Layer 2 of a small transformer language model trained on English Wikipedia (11 layers, counted from 0, width 128).
A neuron's activation on a vector x is GELU(weights . x), where the dot is the dot product.

Input weights of the MLP neurons that the questions are about. A number n stands for n times 0.0031.
n18: -44 -85 -198 -11 40 -64 -73 -26 -113 -107 -115 -64 -66 -105 -141 -186 126 -236 -53 -41 0 11 89 -30 111 0 -284 -33 -7 46 -67 81 -120 0 27 113 25 64 31 -59 -123 0 -143 99 220 -263 -36 57 -215 47 331 -40 220 -77 -111 -31 -113 -30 126 69 -123 -62 140 -59 -11 178 -47 -132 100 89 23 -165 201 77 -99 105 -29 133 181 -6 -11 -64 232 178 121 118 -66 141 46 185 302 58 -22 -53 40 -113 -241 164 -7 125 3 175 -178 4 -21 -117 42 -247 227 -50 95 -73 -157 141 -115 -148 33 7 96 72 93 43 -104 93 47 44 -155 11
n27: 205 28 -267 -17 -180 38 -34 -204 8 261 233 -175 -279 131 -57 -42 20 188 -13 111 23 229 -52 5 177 145 -16 189 152 -39 -19 57 118 38 -35 -151 56 38 117 21 -87 -105 -137 -124 -76 56 25 245 -103 69 -196 -45 -184 -96 126 -105 -93 -99 -310 41 -95 256 -209 -149 -81 -135 -180 39 172 -12 -42 -120 26 68 -22 -9 66 15 278 -78 245 122 66 61 241 -178 -83 -118 349 152 -13 172 49 69 -20 23 155 -35 52 200 71 58 172 -53 -44 -50 285 113 17 240 -95 -91 41 -29 8 -72 -94 161 195 -295 -169 -111 -13 69 65 54 -74 -225
n29: -15 35 -37 -36 111 -136 -83 40 27 -107 -141 -111 -44 3 -112 0 0 47 -63 6 0 68 -145 96 -56 37 -13 98 192 11 23 -235 114 -10 -21 70 69 -111 14 189 -81 73 -58 -112 -98 116 44 -56 -58 71 -36 254 108 210 52 127 -15 103 0 -35 -96 34 -173 -47 -8 113 -54 68 31 -197 43 -109 -69 6 -57 144 -169 59 0 7 83 -46 -27 16 14 53 71 -17 -88 -137 -34 -79 -84 -68 -100 -140 -89 98 -105 -39 -53 102 50 -44 -58 100 111 96 -116 -44 92 -10 159 95 -24 -35 123 -36 -13 134 107 -63 25 -68 -84 -94 -19 -50
n55: -26 212 -140 -132 124 -36 -11 -282 -160 12 213 -36 -88 -252 -210 -128 -31 -56 -65 93 13 -12 69 -159 -24 248 -130 171 96 265 43 174 -149 126 132 69 -27 -235 181 381 -58 -133 -8 61 -76 30 42 -15 98 134 -20 17 -112 -55 -171 -237 -50 61 108 58 94 4 -147 -111 -23 -136 29 19 89 27 -42 155 28 106 53 -84 -91 37 -276 161 129 -200 -52 134 229 -88 -143 -76 -194 -152 128 175 -97 93 58 89 -139 -206 120 -4 -34 -74 -43 -58 -79 -24 4 30 -35 -66 -70 -22 84 171 -135 -19 -35 -4 -170 -43 290 -39 60 -138 326 -43 74 -28
n57: 64 -29 -217 122 -97 -136 -20 70 30 4 156 -146 -123 56 -8 209 -59 112 13 382 -230 -68 -241 188 -269 92 212 9 -97 267 -114 275 -109 -87 116 -156 -45 -75 -121 -380 -50 -56 26 187 42 -74 23 104 51 -28 142 130 136 34 -122 60 -87 -58 105 -25 144 180 0 4 34 -171 -273 24 36 8 -64 5 31 -3 -342 91 -47 248 -62 -73 4 13 144 233 125 257 -102 -148 -265 152 35 118 80 -71 -21 -56 -269 -4 25 -120 127 -184 31 -242 -53 252 37 -129 257 -225 -49 41 -155 -43 86 -82 -93 -256 -36 118 -105 -170 -251 26 -134 -180 47 -30
n82: -8 -84 -70 -205 12 93 68 284 -197 -91 -24 -179 -203 264 46 118 -207 113 73 131 -9 199 -112 114 -42 -75 140 -163 8 -193 -72 217 61 27 -351 195 195 111 78 -117 -56 23 12 104 49 -8 88 4 -29 -202 46 -89 367 -62 -113 -16 -114 21 -203 118 -16 -12 173 390 -259 -54 -76 -219 206 16 -5 34 -56 -161 111 -35 -5 123 115 -176 52 4 -11 205 -91 0 -166 88 156 111 325 -26 -20 -17 41 39 -134 27 -28 108 -47 -82 101 20 87 18 -67 -202 -153 -139 -138 -12 -36 209 150 -175 -12 -66 120 82 -51 94 -33 -141 -15 37 -355 124
n89: -113 -273 103 -12 -108 -33 155 -87 -60 89 -96 -276 82 49 138 -157 -4 12 21 154 -75 12 -31 140 -193 178 122 -115 -172 -185 -115 243 -124 37 -42 -53 -164 -42 -72 131 -38 115 -243 -86 -200 -47 40 126 202 131 4 -96 158 -97 -119 -133 194 176 44 -68 157 42 91 -130 16 -140 -93 115 -99 -193 41 -207 0 64 -159 168 25 -230 8 55 -223 8 -196 51 89 147 112 -160 180 0 281 56 179 159 227 110 36 87 -93 -89 93 -97 223 -4 -51 175 0 160 12 162 -105 -196 -142 -90 -73 -74 268 278 -152 128 -69 116 -180 0 194 -24 80 94
n131: -294 125 -47 -19 -26 -80 -81 -118 41 19 47 165 75 45 -157 -26 150 -109 119 30 16 -48 -141 -129 241 43 58 -120 17 81 -116 -113 67 -3 191 -98 -21 -111 -109 97 -55 -61 -74 122 -232 160 -65 65 -211 -93 206 56 -43 -141 42 28 -16 127 -157 -220 309 -101 -198 -4 -33 -173 -48 -250 38 -130 9 -73 112 -75 50 -59 -14 83 31 73 -40 -152 -59 4 -246 -107 -128 -68 180 -156 68 189 -157 -50 -197 31 55 250 25 -22 138 -81 37 121 39 16 -4 -122 -115 -199 50 -46 69 225 216 -21 -202 -296 84 -29 109 169 0 75 -14 -193 4 -56
n132: -122 -4 -81 64 -13 103 79 -93 135 -153 -295 -66 -324 -118 196 -134 0 23 28 117 184 -228 128 314 -166 124 -13 9 -163 325 -63 -210 14 192 13 -95 44 -173 52 160 -482 25 -159 -40 -34 -9 41 159 -317 268 229 108 -91 5 -150 -137 14 -71 -179 90 239 110 -47 176 49 162 88 -164 120 -35 -23 232 127 7 202 -145 -47 38 -159 81 -4 -27 132 -71 191 307 204 -189 4 181 -60 -29 201 108 -4 128 103 -30 30 196 -35 54 78 40 92 -55 -160 -9 -168 115 213 30 75 -133 -139 87 -458 -122 64 -175 -133 198 -211 16 -306 -168 -9 87
n154: 19 -10 19 -41 -99 -119 -73 52 -85 121 106 -3 86 170 81 -102 -96 -15 -5 173 61 87 44 -130 -87 -69 102 15 -88 -65 97 -21 -74 69 -91 80 -150 3 -68 3 -127 17 -103 0 57 135 -78 -22 48 134 43 -103 101 -259 -24 35 -72 8 -44 52 177 -38 63 -180 101 -24 -144 -72 45 -69 2 152 117 39 -112 13 -17 -112 49 47 70 -115 -33 20 -13 116 -67 87 109 27 -64 64 12 -10 -44 -83 5 -31 12 -63 29 -23 39 -12 -51 -63 70 -50 83 -5 191 -100 49 10 82 -22 47 -95 87 -35 -95 -70 -51 -57 116 -38 -109 -28
n161: -95 -341 90 251 -213 -204 -52 -204 -79 -60 17 114 -151 -8 -37 -36 213 -112 257 -32 126 17 -43 163 -148 7 -137 -98 -37 78 -142 298 -126 53 165 -414 -264 114 -79 89 88 189 -31 163 119 -4 -54 172 -18 12 -53 354 -131 -195 -17 83 -104 174 -9 -219 57 41 -186 121 -17 -14 -274 63 -50 -164 64 -72 206 -3 50 71 -5 16 -150 -15 103 -65 -16 172 -102 47 -17 -144 107 95 280 319 -235 23 4 -54 -330 -4 -110 40 59 -401 120 359 -68 54 -63 116 -137 -98 166 235 134 161 -13 272 -17 53 -37 -153 142 -70 13 -8 -118 -62 118 138
n175: -29 -80 -20 -48 19 56 -122 77 -39 -17 216 69 46 15 -242 8 50 20 90 16 -142 -120 157 -59 92 -117 -34 83 44 118 -152 -46 21 -148 132 -48 -133 -61 -168 75 -29 30 173 -15 -123 109 158 42 94 -170 32 -30 308 -55 -126 -421 25 195 70 -132 -39 191 95 -334 -77 13 -51 -142 78 92 30 305 252 -3 -212 63 -67 -95 -85 151 -224 -138 -52 27 -24 181 -120 -152 84 21 176 250 128 -8 66 -77 81 26 139 -102 -258 -67 60 269 15 -102 -86 4 -114 -70 -57 -179 123 -298 -131 178 -51 90 -63 -4 -67 101 -72 66 116 -153 -89 -122
n217: -40 -74 26 11 -106 -35 23 17 70 -68 103 -158 -184 -84 78 -61 -39 -103 -73 -41 16 17 58 -20 78 -59 -146 57 -149 232 -42 -122 132 120 -42 47 -41 -38 24 3 -54 53 94 -49 -21 -68 67 77 -158 97 -60 162 57 31 40 -16 -187 70 -148 -25 -67 -64 34 123 -119 -58 42 -89 -19 -80 -71 115 194 -70 126 -33 -17 95 -108 212 -115 113 -42 226 -34 -188 -5 -55 30 119 104 -81 148 85 -39 -98 61 19 43 57 40 130 -28 11 -44 -93 30 -16 -62 51 15 43 127 11 -141 -82 -39 152 -128 -39 102 73 -49 -40 91 -142 -235 -34
n222: -85 -88 -16 33 -21 -36 -141 88 -29 -93 -82 -163 66 -112 -22 0 76 32 47 49 64 -34 68 62 57 4 42 76 -43 -39 74 -20 -14 61 -20 -21 194 174 28 16 25 -12 -78 168 -109 -54 -61 78 91 -5 170 -84 -51 32 -38 -10 -174 -11 -61 16 61 85 -102 56 -45 -40 77 48 103 -16 137 -208 55 -112 -14 37 57 32 -19 11 -21 -39 123 8 -78 -77 -28 -24 80 58 131 -45 -45 -113 68 75 -105 53 3 -91 41 -40 -70 -48 -136 -123 141 65 155 124 -61 15 -146 -8 82 -67 -24 27 -166 58 238 -93 133 96 -77 -206 56 -137
n244: -44 -71 66 -26 137 -62 -107 134 -112 200 282 179 -46 12 -112 -459 -243 -307 23 -4 -48 137 105 160 216 94 173 57 110 -36 80 -59 -101 -24 57 272 -4 -49 -231 92 -55 152 -157 -34 192 -79 -20 -139 -238 416 363 -178 55 100 -16 -106 -102 -112 -26 -9 -194 -199 -113 127 38 0 136 -173 29 -68 54 10 22 97 -85 -23 -19 -97 -179 -30 -25 -199 -77 -51 -105 251 -50 -190 -260 224 44 74 -98 18 -43 -301 9 114 216 200 -223 177 27 163 -204 -68 75 -179 -87 18 154 -124 -212 53 54 38 223 73 -73 -86 53 -82 9 -133 16 -26 -150 70
n311: -164 -116 -206 97 102 99 193 -119 -103 -13 216 99 -294 85 -33 -49 -98 -242 245 8 -241 -12 8 -180 -126 30 43 226 147 112 -66 -93 275 154 -75 -70 -73 -70 79 93 55 -13 -80 -124 224 -46 85 -182 -128 -22 177 -372 38 56 208 -23 -51 153 -67 71 -8 15 22 204 8 -156 -107 19 41 -70 -115 -292 62 102 299 -102 -34 -97 -37 0 -81 -86 -71 -125 4 -103 96 -8 166 -39 -118 -8 16 -124 -16 131 -79 49 210 -32 -34 16 285 -24 0 132 50 -41 116 25 154 4 -180 -372 -31 169 71 56 -192 -4 -80 -270 223 116 -59 16 142 -84
n321: 176 93 -41 -64 -44 -118 7 -50 159 62 -69 -115 111 179 116 129 40 281 208 31 -269 11 -191 -163 109 -3 -123 -38 28 147 -232 125 -8 14 -118 -16 7 96 144 -135 -16 407 37 112 -176 -82 96 -166 33 72 -123 -265 157 86 -144 -45 -36 0 80 221 -48 -132 10 11 106 201 117 -32 -35 -83 -23 237 42 -56 -19 -146 59 114 -115 -41 18 -109 -10 -159 60 60 124 72 151 20 -49 -375 -77 77 33 192 139 -188 0 22 18 -111 -97 -114 178 126 170 87 -71 23 174 -46 18 0 -11 150 140 41 -28 99 84 206 87 62 -195 182 -37 -11
n331: -3 -174 -18 -98 -18 3 -71 -86 139 -13 -43 -54 -20 63 54 76 -137 -175 -45 143 177 24 -133 -86 6 57 3 -129 -225 35 -77 183 13 -46 41 -72 -54 -118 -19 -63 -88 170 9 51 17 -57 -59 -132 -34 106 -147 50 95 75 197 -6 20 22 64 -110 40 3 -119 -64 -24 -359 -14 -65 93 -12 39 -97 -138 -5 235 -56 -55 -136 -42 143 33 49 8 27 -69 7 104 76 24 33 -127 46 24 -128 37 76 158 41 -33 103 95 31 204 123 72 -43 95 143 -146 -95 -136 -103 185 -63 184 -93 -114 -9 -169 25 -112 -12 31 -93 212 -211 58 -28
n336: -68 0 -82 -13 29 -92 18 99 -20 38 -137 0 35 -12 73 142 36 -67 131 -17 -146 102 -39 -119 -20 -30 -119 10 222 -69 -177 -140 91 61 149 37 -148 130 -80 -44 -140 91 237 -97 158 -61 -20 71 30 55 -70 86 -120 27 -19 -47 -124 103 105 -66 -297 -3 31 -100 -121 -86 144 38 281 -172 58 -58 83 15 -221 -89 -158 25 93 6 16 10 -170 55 157 -39 -133 -115 6 118 -71 -46 134 124 88 -206 127 53 -10 80 114 -73 -123 -43 10 -3 -149 112 80 122 -35 133 -75 84 -133 150 253 -76 116 -131 -22 3 30 -117 12 63 49 251
n366: 140 -16 -45 -222 208 96 -118 -283 246 107 56 13 173 -53 -119 236 -192 -12 190 50 -240 -4 -174 14 99 162 -20 -156 168 101 -19 -98 51 -41 -57 -22 110 33 -68 70 9 -169 114 24 66 -97 6 -4 -296 142 37 35 -60 16 184 -138 -78 -114 192 273 48 114 -144 8 -147 264 -60 146 -42 -135 -41 -226 172 21 270 182 -47 15 -92 -107 -63 -36 118 -186 8 -222 120 -161 -134 92 224 9 -232 -180 -64 297 -183 87 151 -16 112 275 81 -177 -105 35 50 -179 20 -111 -135 -108 -28 -33 -85 -4 189 40 -69 52 -27 20 45 160 -244 53 197 -69
n381: 119 -174 -34 -167 71 -54 -11 -8 -168 -93 -28 -132 124 15 155 4 -67 -235 241 115 -294 67 218 79 8 -110 16 -195 125 -275 -199 -156 -182 18 -56 133 39 -58 319 182 72 -31 -68 -78 -108 -169 -30 148 -36 137 137 -26 191 129 -178 128 -64 112 166 87 -139 -154 169 61 63 -95 -226 -72 45 141 -55 130 158 -36 0 47 -32 105 54 24 -93 31 -32 90 -60 202 -4 -33 16 168 229 -238 -24 -128 67 -128 252 -56 -157 -269 203 -40 18 -12 -135 31 -169 11 -88 -181 -67 53 82 77 272 282 -198 -40 68 119 -213 111 -199 137 -48 76 20 -133
n389: 3 14 122 77 157 7 3 108 0 80 -14 273 89 134 113 -96 -174 -29 53 -137 95 14 -21 -121 180 27 98 -183 153 60 -77 -225 -46 183 -159 151 -42 26 8 -37 198 24 112 -133 74 -101 -203 84 -119 0 -113 63 11 58 -17 218 -92 -26 -36 -100 -47 102 122 -7 -206 59 -150 86 194 152 39 147 -82 70 -53 -62 40 -169 -216 -34 -53 -226 -121 -173 22 163 211 -22 -161 43 -259 -84 82 -19 -224 82 85 58 180 25 -52 -54 -29 104 70 188 -131 -37 -98 49 91 76 -14 -124 100 84 -32 -177 272 32 48 29 51 114 63 -148 -200 -160
n392: 184 74 -3 -180 36 33 -143 -54 -188 -225 -48 0 -194 34 -7 -164 131 -81 21 -25 88 12 47 28 -168 -67 -161 90 -42 -167 293 157 -34 137 -8 -62 261 133 88 -49 -123 -97 -105 207 196 -259 -141 -200 -269 112 -118 126 299 -69 69 68 -116 -146 206 108 8 -15 -128 38 55 -31 183 -96 -87 -201 114 -61 184 57 50 -215 25 -90 -75 -165 -98 -47 -128 79 -121 74 85 115 152 143 119 -176 -52 242 -28 -15 166 -91 -62 65 100 -16 18 -272 112 84 -8 159 8 -98 122 -119 -95 180 327 66 -24 -28 250 -48 42 -228 -102 25 -11 8 -275 -4
n409: -6 -61 -6 -85 246 -168 -85 116 169 39 -102 -10 -85 3 181 -190 10 7 173 -294 0 -200 -113 104 81 -91 19 91 -28 -10 113 -60 130 -61 84 84 -109 -3 192 61 77 139 -40 58 25 73 56 -194 -40 71 124 86 7 7 60 -60 71 -3 52 92 155 150 59 35 -69 -54 3 95 -141 -10 98 81 104 55 69 -99 26 81 -151 185 -190 -208 -56 16 -107 68 -137 58 -319 -176 -75 -184 23 103 23 9 -46 -56 16 33 -67 -86 0 7 134 29 25 -225 80 21 156 19 98 -145 111 106 16 183 78 132 129 -30 -165 -176 -22 60 152 77
n411: 190 30 -78 -141 -47 237 68 10 209 275 -107 -102 -29 167 56 69 -130 -31 -120 -45 -74 90 17 -24 48 -42 82 106 -67 25 -147 -72 -269 91 10 30 -121 165 67 51 4 -108 -170 -266 40 -52 -31 -13 27 110 -31 -125 65 -99 -61 -45 -159 -141 40 -121 -20 -38 3 -48 13 -29 13 90 10 -53 60 248 -46 -23 194 -51 -42 -174 179 -110 69 169 3 -235 41 -146 101 14 46 0 184 58 -84 -140 -150 -32 -150 -13 179 75 -139 47 0 131 -147 141 23 -124 122 82 -149 13 -76 124 -204 118 -134 34 -61 -67 -190 -108 258 0 -75 -116 50 20
n417: -153 30 -103 179 -54 0 -132 60 -51 -140 23 73 -13 -181 -79 -68 -108 -273 -53 285 9 -336 34 -108 75 282 87 178 -74 -252 50 16 -29 230 -266 4 -23 -60 180 87 90 -103 -110 -102 -13 113 -18 125 -101 -188 142 -68 -29 -24 85 -96 0 -219 154 -15 -23 -132 -73 0 -69 59 -170 175 155 195 -22 222 45 -12 16 108 -10 -215 -28 90 53 96 -135 107 39 117 -108 60 125 240 -32 -50 -54 -97 -19 -209 150 -55 333 90 -41 -164 148 -43 -15 -10 26 77 102 -338 69 152 141 -237 -108 181 89 -105 7 39 -26 -16 71 -89 -47 8 97 138
n448: 163 -62 112 -209 21 66 -117 176 239 -58 -371 -57 -91 -24 -122 4 126 -91 204 172 52 -114 50 -292 -17 245 71 -307 230 9 39 -307 -81 94 -176 -113 -33 -102 -103 -220 -108 0 21 -220 -9 -181 150 17 120 -16 -276 -287 -45 -13 -45 -125 -73 31 -321 131 47 -40 208 28 273 -125 4 134 40 88 137 -89 -44 54 -4 -187 -21 -40 97 -18 -112 -184 -174 46 -151 96 188 -126 120 69 66 -191 -186 13 126 189 168 -193 -164 150 -94 -115 15 -183 -4 137 -8 60 64 72 4 -130 84 -182 74 239 -81 -231 -129 0 -130 -132 104 166 47 150 -127 -22
n455: -78 31 -27 273 5 386 55 -157 -253 39 -59 -72 -208 -34 -64 -208 -155 -19 63 176 401 183 216 11 409 85 -176 -136 188 183 64 54 -181 -183 -61 271 -81 239 446 84 -63 223 214 256 90 -173 162 -90 -134 30 42 -180 -128 130 31 -118 -123 91 -274 83 92 56 -164 -105 -168 10 -47 13 -74 -149 -61 -54 206 -14 159 -89 -23 190 191 12 126 -27 86 -27 298 -80 -31 -75 90 130 161 -197 -178 -29 -91 48 -223 104 213 46 -18 -171 285 -83 -178 -20 -164 -165 -60 -39 -280 -137 -154 -38 146 138 101 9 -91 23 154 46 -268 8 141 -148 -69 103
n470: 116 -93 -313 78 218 -291 -127 -109 -277 -121 166 -134 36 98 -40 -137 128 97 200 30 -147 -104 -5 100 107 -28 -229 102 -236 160 -239 96 -188 155 4 349 135 233 161 87 91 111 -173 -47 -88 0 -80 -196 34 -80 -48 -192 153 197 41 -163 -87 304 -95 -71 425 -72 -157 -331 207 -260 -62 155 -27 -47 -6 -212 -358 90 25 108 62 -170 203 70 214 0 -119 37 135 -144 96 234 -102 -285 -15 -194 38 35 -43 -226 -57 -248 -156 -275 -78 96 -39 0 -323 33 -23 -172 -120 10 5 -96 -52 -58 358 37 -76 86 -172 180 -32 71 -316 30 115 -58 143 68
n496: -101 168 -23 217 -57 127 -134 56 -116 -187 84 84 95 -25 18 -387 50 -263 40 68 149 31 11 -130 0 -58 -158 75 -117 4 -125 57 -90 39 29 167 -206 8 53 0 -143 145 -152 45 -21 -37 6 34 46 -283 -82 25 -86 -51 -15 -69 -207 -72 -19 157 -115 138 4 150 -148 97 -118 -221 84 151 112 -63 40 70 117 -141 9 83 64 -152 -109 140 79 106 156 96 -96 -201 71 104 12 -136 -27 180 -76 106 57 200 130 206 133 -159 18 -273 -119 64 -130 -179 175 110 -170 96 -95 -141 289 131 77 -197 -47 -31 62 -62 -63 92 304 19 -192 121

Each question shows a token from some text and the vector x that enters the MLP there. A number n stands for n times 0.0046.

" ": -37 102 73 -96 -199 91 272 4 -34 47 127 -7 41 -302 -250 -27 -36 147 -2 -8 28 104 -38 -69 3 -144 32 -91 -149 -27 188 -47 84 -171 -143 63 -20 16 -36 96 70 162 -13 -12 -29 133 -48 53 -21 14 1 84 -74 -102 203 32 11 -5 98 -107 63 -88 95 37 36 61 -90 13 -76 19 18 -70 -30 15 88 -24 30 28 63 -103 38 -17 308 -86 7 43 29 21 -64 -7 -64 -147 95 -6 -47 -153 -25 -50 -68 -88 111 -14 -102 -6 142 -191 -132 107 137 63 -10 -87 -19 -9 -72 -22 25 -33 -121 -73 -111 11 -123 -39 23 -65 -76 -19
The three highest activations, in order: n154, n455, n217

"il": -28 133 51 36 -144 86 292 -3 -12 149 60 -119 73 -208 -221 72 133 167 17 -24 11 67 -17 -59 140 -92 26 -94 -124 -18 71 29 93 -235 -153 104 -36 -19 -20 19 81 95 -212 -64 -79 46 -43 57 -10 -64 -4 111 -46 -78 -2 25 16 32 -41 -28 42 -116 60 74 112 75 79 7 -173 55 19 -76 -53 12 149 99 25 43 9 -187 -54 -70 280 -9 63 26 -2 -33 -112 -124 -229 -120 -4 -28 -141 -81 42 -19 -113 55 60 -26 -133 6 169 -203 -129 245 151 -88 -5 -41 -2 7 -188 -29 24 -25 -90 -70 -68 -28 144 9 74 48 -44 -57
The most active neuron and its activation: n321, at about 0.73

"ai": -38 -94 87 -31 -109 93 220 -17 -107 106 2 -29 36 -250 -273 -4 112 89 -4 28 48 87 0 -26 52 -129 41 -122 -142 16 100 49 86 -325 -107 79 87 -91 -64 46 105 57 -55 -76 -52 63 -47 50 36 -52 -61 113 -85 -87 145 18 -47 24 -63 -94 46 -56 -12 136 22 54 119 25 -164 102 19 -58 -100 19 63 124 25 -73 39 -70 10 17 53 -76 21 40 -27 45 -124 -53 -66 -126 145 -93 -26 -87 -17 6 -134 63 102 96 -54 -5 2 -182 -87 260 191 -132 -75 6 -4 -112 -222 85 36 -47 -87 -73 -156 65 -93 -7 50 163 35 -15
Which neuron lights up most? n89

" his": -17 58 90 -29 -147 107 165 38 -141 114 37 -29 -2 -217 -347 -7 57 203 9 -15 58 -1 2 -25 7 -157 36 -8 -150 2 76 -67 102 -202 -18 77 32 12 -30 74 115 69 -19 -115 -67 -72 -47 55 -24 38 -7 98 -139 -105 104 -57 -42 121 -29 -134 71 -88 15 30 -9 152 61 35 -184 99 17 -66 -131 28 69 29 29 -28 58 -185 -53 -16 25 -57 1 85 65 -25 -147 -45 94 0 65 -1 -21 -91 91 67 -86 -12 153 0 -123 2 123 -338 -109 96 144 -78 12 -50 -19 -26 -144 3 21 -36 -137 -76 -171 11 -99 -12 55 90 155 -57
The two highest activations, in order: n175, n89

"ak": -61 6 52 39 -89 97 208 -45 -57 66 57 -13 2 -191 -230 -25 155 174 49 43 4 137 -61 -24 6 -158 9 -138 -132 14 90 33 90 -244 -122 34 -43 -3 -44 48 47 63 -11 16 8 90 -48 28 -10 -89 11 147 -178 -73 84 -48 34 53 52 -94 35 -105 -6 85 26 -36 200 -21 -106 24 20 -83 -72 19 -30 5 26 38 41 -128 -46 -2 69 -115 28 7 6 48 -42 -23 -199 -111 111 37 -114 -99 -7 -12 -112 57 139 -11 -158 15 145 -318 -282 280 160 -38 -27 -15 -4 -39 -255 62 5 17 14 -23 -78 -59 103 -2 98 118 -12 -30
The most active neuron and its activation: n336, at about 1.8

"ional": -47 105 78 -86 -88 109 194 -27 -99 101 28 -16 -1 -446 -389 54 98 255 -2 -67 0 70 3 -58 8 -98 21 -60 -122 -16 169 -21 92 -213 -49 108 1 -89 -29 65 48 71 -124 -20 -22 17 -51 56 64 -66 -5 54 -19 -95 -3 33 -21 -6 -31 14 56 -49 -35 39 40 49 122 93 -227 149 19 -51 -105 17 81 106 31 -88 -21 -37 -36 -8 146 -15 95 16 90 5 -139 -118 29 -87 86 -93 -33 -38 35 -6 -124 25 84 28 -130 -6 117 -244 -85 303 123 -58 -82 -58 49 14 -134 -61 8 -36 -197 -85 -44 -61 -139 -33 65 12 135 -30
The most active neuron and its activation: n55, at about 2.7

"ion": -15 92 67 9 -141 99 304 23 -41 69 37 -61 -40 -245 -265 72 77 195 1 -63 26 57 -76 -41 14 -121 15 -99 -167 -140 80 -14 82 -235 -196 122 -24 -47 26 65 73 98 -162 68 -14 67 -48 55 25 -53 34 54 -29 -65 127 13 -42 -54 0 -89 47 -67 -23 103 56 37 243 52 -166 111 19 -71 -103 19 80 19 32 8 -45 -62 -20 -81 228 39 4 95 51 43 -131 -118 -124 -134 88 -73 -76 -42 18 -38 -34 46 108 -18 -308 -76 115 -360 -168 144 103 -59 -17 -9 34 57 -122 -82 -25 35 -103 -38 1 -12 -99 -10 53 74 110 -39
Which neuron lights up most? n222

" Y": -63 -2 94 -41 -151 101 288 -20 -85 97 32 5 46 -341 -255 -68 74 173 -22 29 99 96 -84 -88 4 -124 45 -99 -216 6 18 -14 87 -202 -61 -63 -61 6 -10 111 51 122 -57 -67 -21 31 -47 33 -30 -76 78 112 -115 -69 147 13 -38 84 52 -110 54 -73 87 138 -109 -72 154 95 -110 18 18 -67 -51 9 -52 21 30 66 -4 -176 39 25 40 -47 -37 4 54 82 -30 -42 4 -12 89 -36 -81 -159 57 6 -158 -26 144 -22 -59 -17 160 -301 -123 172 137 7 58 -2 -12 -44 -137 91 44 -113 -79 -42 -116 -106 -92 -34 -14 203 66 -58
The most active neuron and its activation: n161, at about 1.1

" cl": 5 135 48 -15 -109 105 176 -121 -102 20 68 -29 11 -372 -148 -1 78 122 15 38 -34 75 -15 -123 -1 -158 36 -75 -48 -41 92 -30 86 -125 12 30 -56 30 -27 190 85 137 -26 -51 2 78 -48 74 -61 -35 18 76 40 -53 170 -70 73 21 -53 -31 55 -93 40 106 22 -30 -10 98 -91 57 20 -74 -221 21 100 79 27 83 13 -232 -16 25 181 -56 -68 1 55 100 -139 -74 -145 -43 65 106 -50 -64 88 -41 -249 -19 88 -6 84 -44 74 -276 -101 198 136 -7 -12 -116 9 7 -102 -6 44 48 -101 -91 -229 -52 27 -24 -38 187 4 -96
The two highest activations, in order: n27, n311

"rans": -34 87 80 9 -126 95 147 -7 -24 126 63 22 -26 -307 -176 57 -24 185 28 -71 -10 114 -24 -40 117 -135 28 -89 -157 -24 113 70 64 -158 -34 132 44 -67 -36 17 101 65 -86 -52 16 99 -53 52 -3 -29 14 102 -57 -57 94 89 53 136 -75 -279 45 -81 89 74 96 80 78 -47 -110 51 20 -80 -238 27 24 62 28 -107 14 -147 -11 -112 171 -40 70 -10 85 -23 -82 -71 -192 -118 128 29 33 -60 111 -24 -275 35 79 87 -174 44 4 -115 -74 132 129 -48 -77 -38 -91 20 -23 49 -44 12 -126 -1 -254 -77 -27 -21 26 -16 -26 -23
The two highest activations, in order: n470, n331

"ous": -83 11 67 -58 -97 105 205 -33 -101 63 21 -2 7 -257 -319 42 133 172 -2 64 -6 84 -93 -76 -60 -90 40 -124 -133 -24 92 -91 100 -234 -108 47 -43 -64 -14 76 45 109 -80 -50 45 -37 -38 59 22 -30 27 87 -18 -84 -29 -79 42 21 -20 -99 37 -108 43 180 78 50 139 36 -230 99 19 -61 -50 5 54 27 30 -28 65 -63 -75 -47 29 12 51 17 53 -8 -96 -81 -14 -132 74 -35 109 9 29 -10 -148 67 108 73 34 -103 139 -214 -142 176 187 15 -70 -130 39 44 -163 88 -8 -38 -121 -37 -85 -138 6 11 94 87 127 19
The most active neuron and its activation: n448, at about 2.6

" him": -76 135 69 5 -137 79 138 64 -149 135 31 -71 -25 -210 -308 -1 52 128 -34 46 40 15 -53 -3 -27 -86 41 -69 -122 -52 95 -70 93 -213 -14 59 -37 35 68 115 108 127 -85 -17 -17 28 -39 55 -49 29 27 93 -97 -63 129 -81 -40 128 -29 -159 61 -81 36 72 -63 83 150 13 -124 91 18 -75 -118 17 155 -48 34 30 53 -179 -41 -58 72 -51 -66 55 23 24 -151 -84 -44 -39 134 -19 -111 -79 83 -7 -95 9 125 100 -70 -28 113 -467 -151 21 161 -139 57 -47 14 15 -162 26 -23 -45 -134 -75 -118 -25 -56 15 38 215 221 -76
Which neuron lights up most? n131

" |": -14 109 152 -23 -139 66 225 -37 -33 51 50 -13 -23 -206 -185 70 49 109 -40 80 -24 63 -63 -76 2 -60 53 -91 -185 1 61 -48 83 -147 -77 63 -15 -36 -56 16 62 158 -128 3 23 35 -45 69 -36 16 -5 102 -25 -69 59 29 -5 -45 47 -152 72 -108 -3 161 1 49 1 8 -186 28 18 -68 -109 19 76 -55 32 -48 38 -89 -9 -39 164 -16 -51 -38 24 84 -89 -78 -90 -112 152 -7 -63 -195 35 -26 -4 -3 83 -36 8 40 84 -227 -136 119 149 64 -42 -70 -61 18 -98 -10 97 1 -74 -25 -131 -71 -56 -24 61 49 21 -43
The three highest activations, in order: n331, n217, n89

" L": -21 90 64 -26 -179 98 291 46 -85 62 107 17 54 -253 -101 -57 2 218 -60 45 69 24 -71 -97 90 -77 72 -92 -203 -40 46 -11 73 -174 -63 13 -47 -24 -32 130 83 111 -83 -80 -99 13 -42 36 -1 -95 36 112 -117 -54 215 32 -36 -9 39 -163 63 -108 115 123 12 29 84 57 -77 62 18 -69 -48 15 87 60 27 109 -35 -202 -17 56 233 -73 -67 11 100 54 -96 -132 -89 -78 56 36 -16 -156 57 -22 -145 22 176 -115 3 30 165 -318 -74 208 104 9 -35 -87 -43 0 -106 -15 40 -73 -129 -95 -131 8 -10 -14 13 69 -36 -125
Which neuron lights up most? n331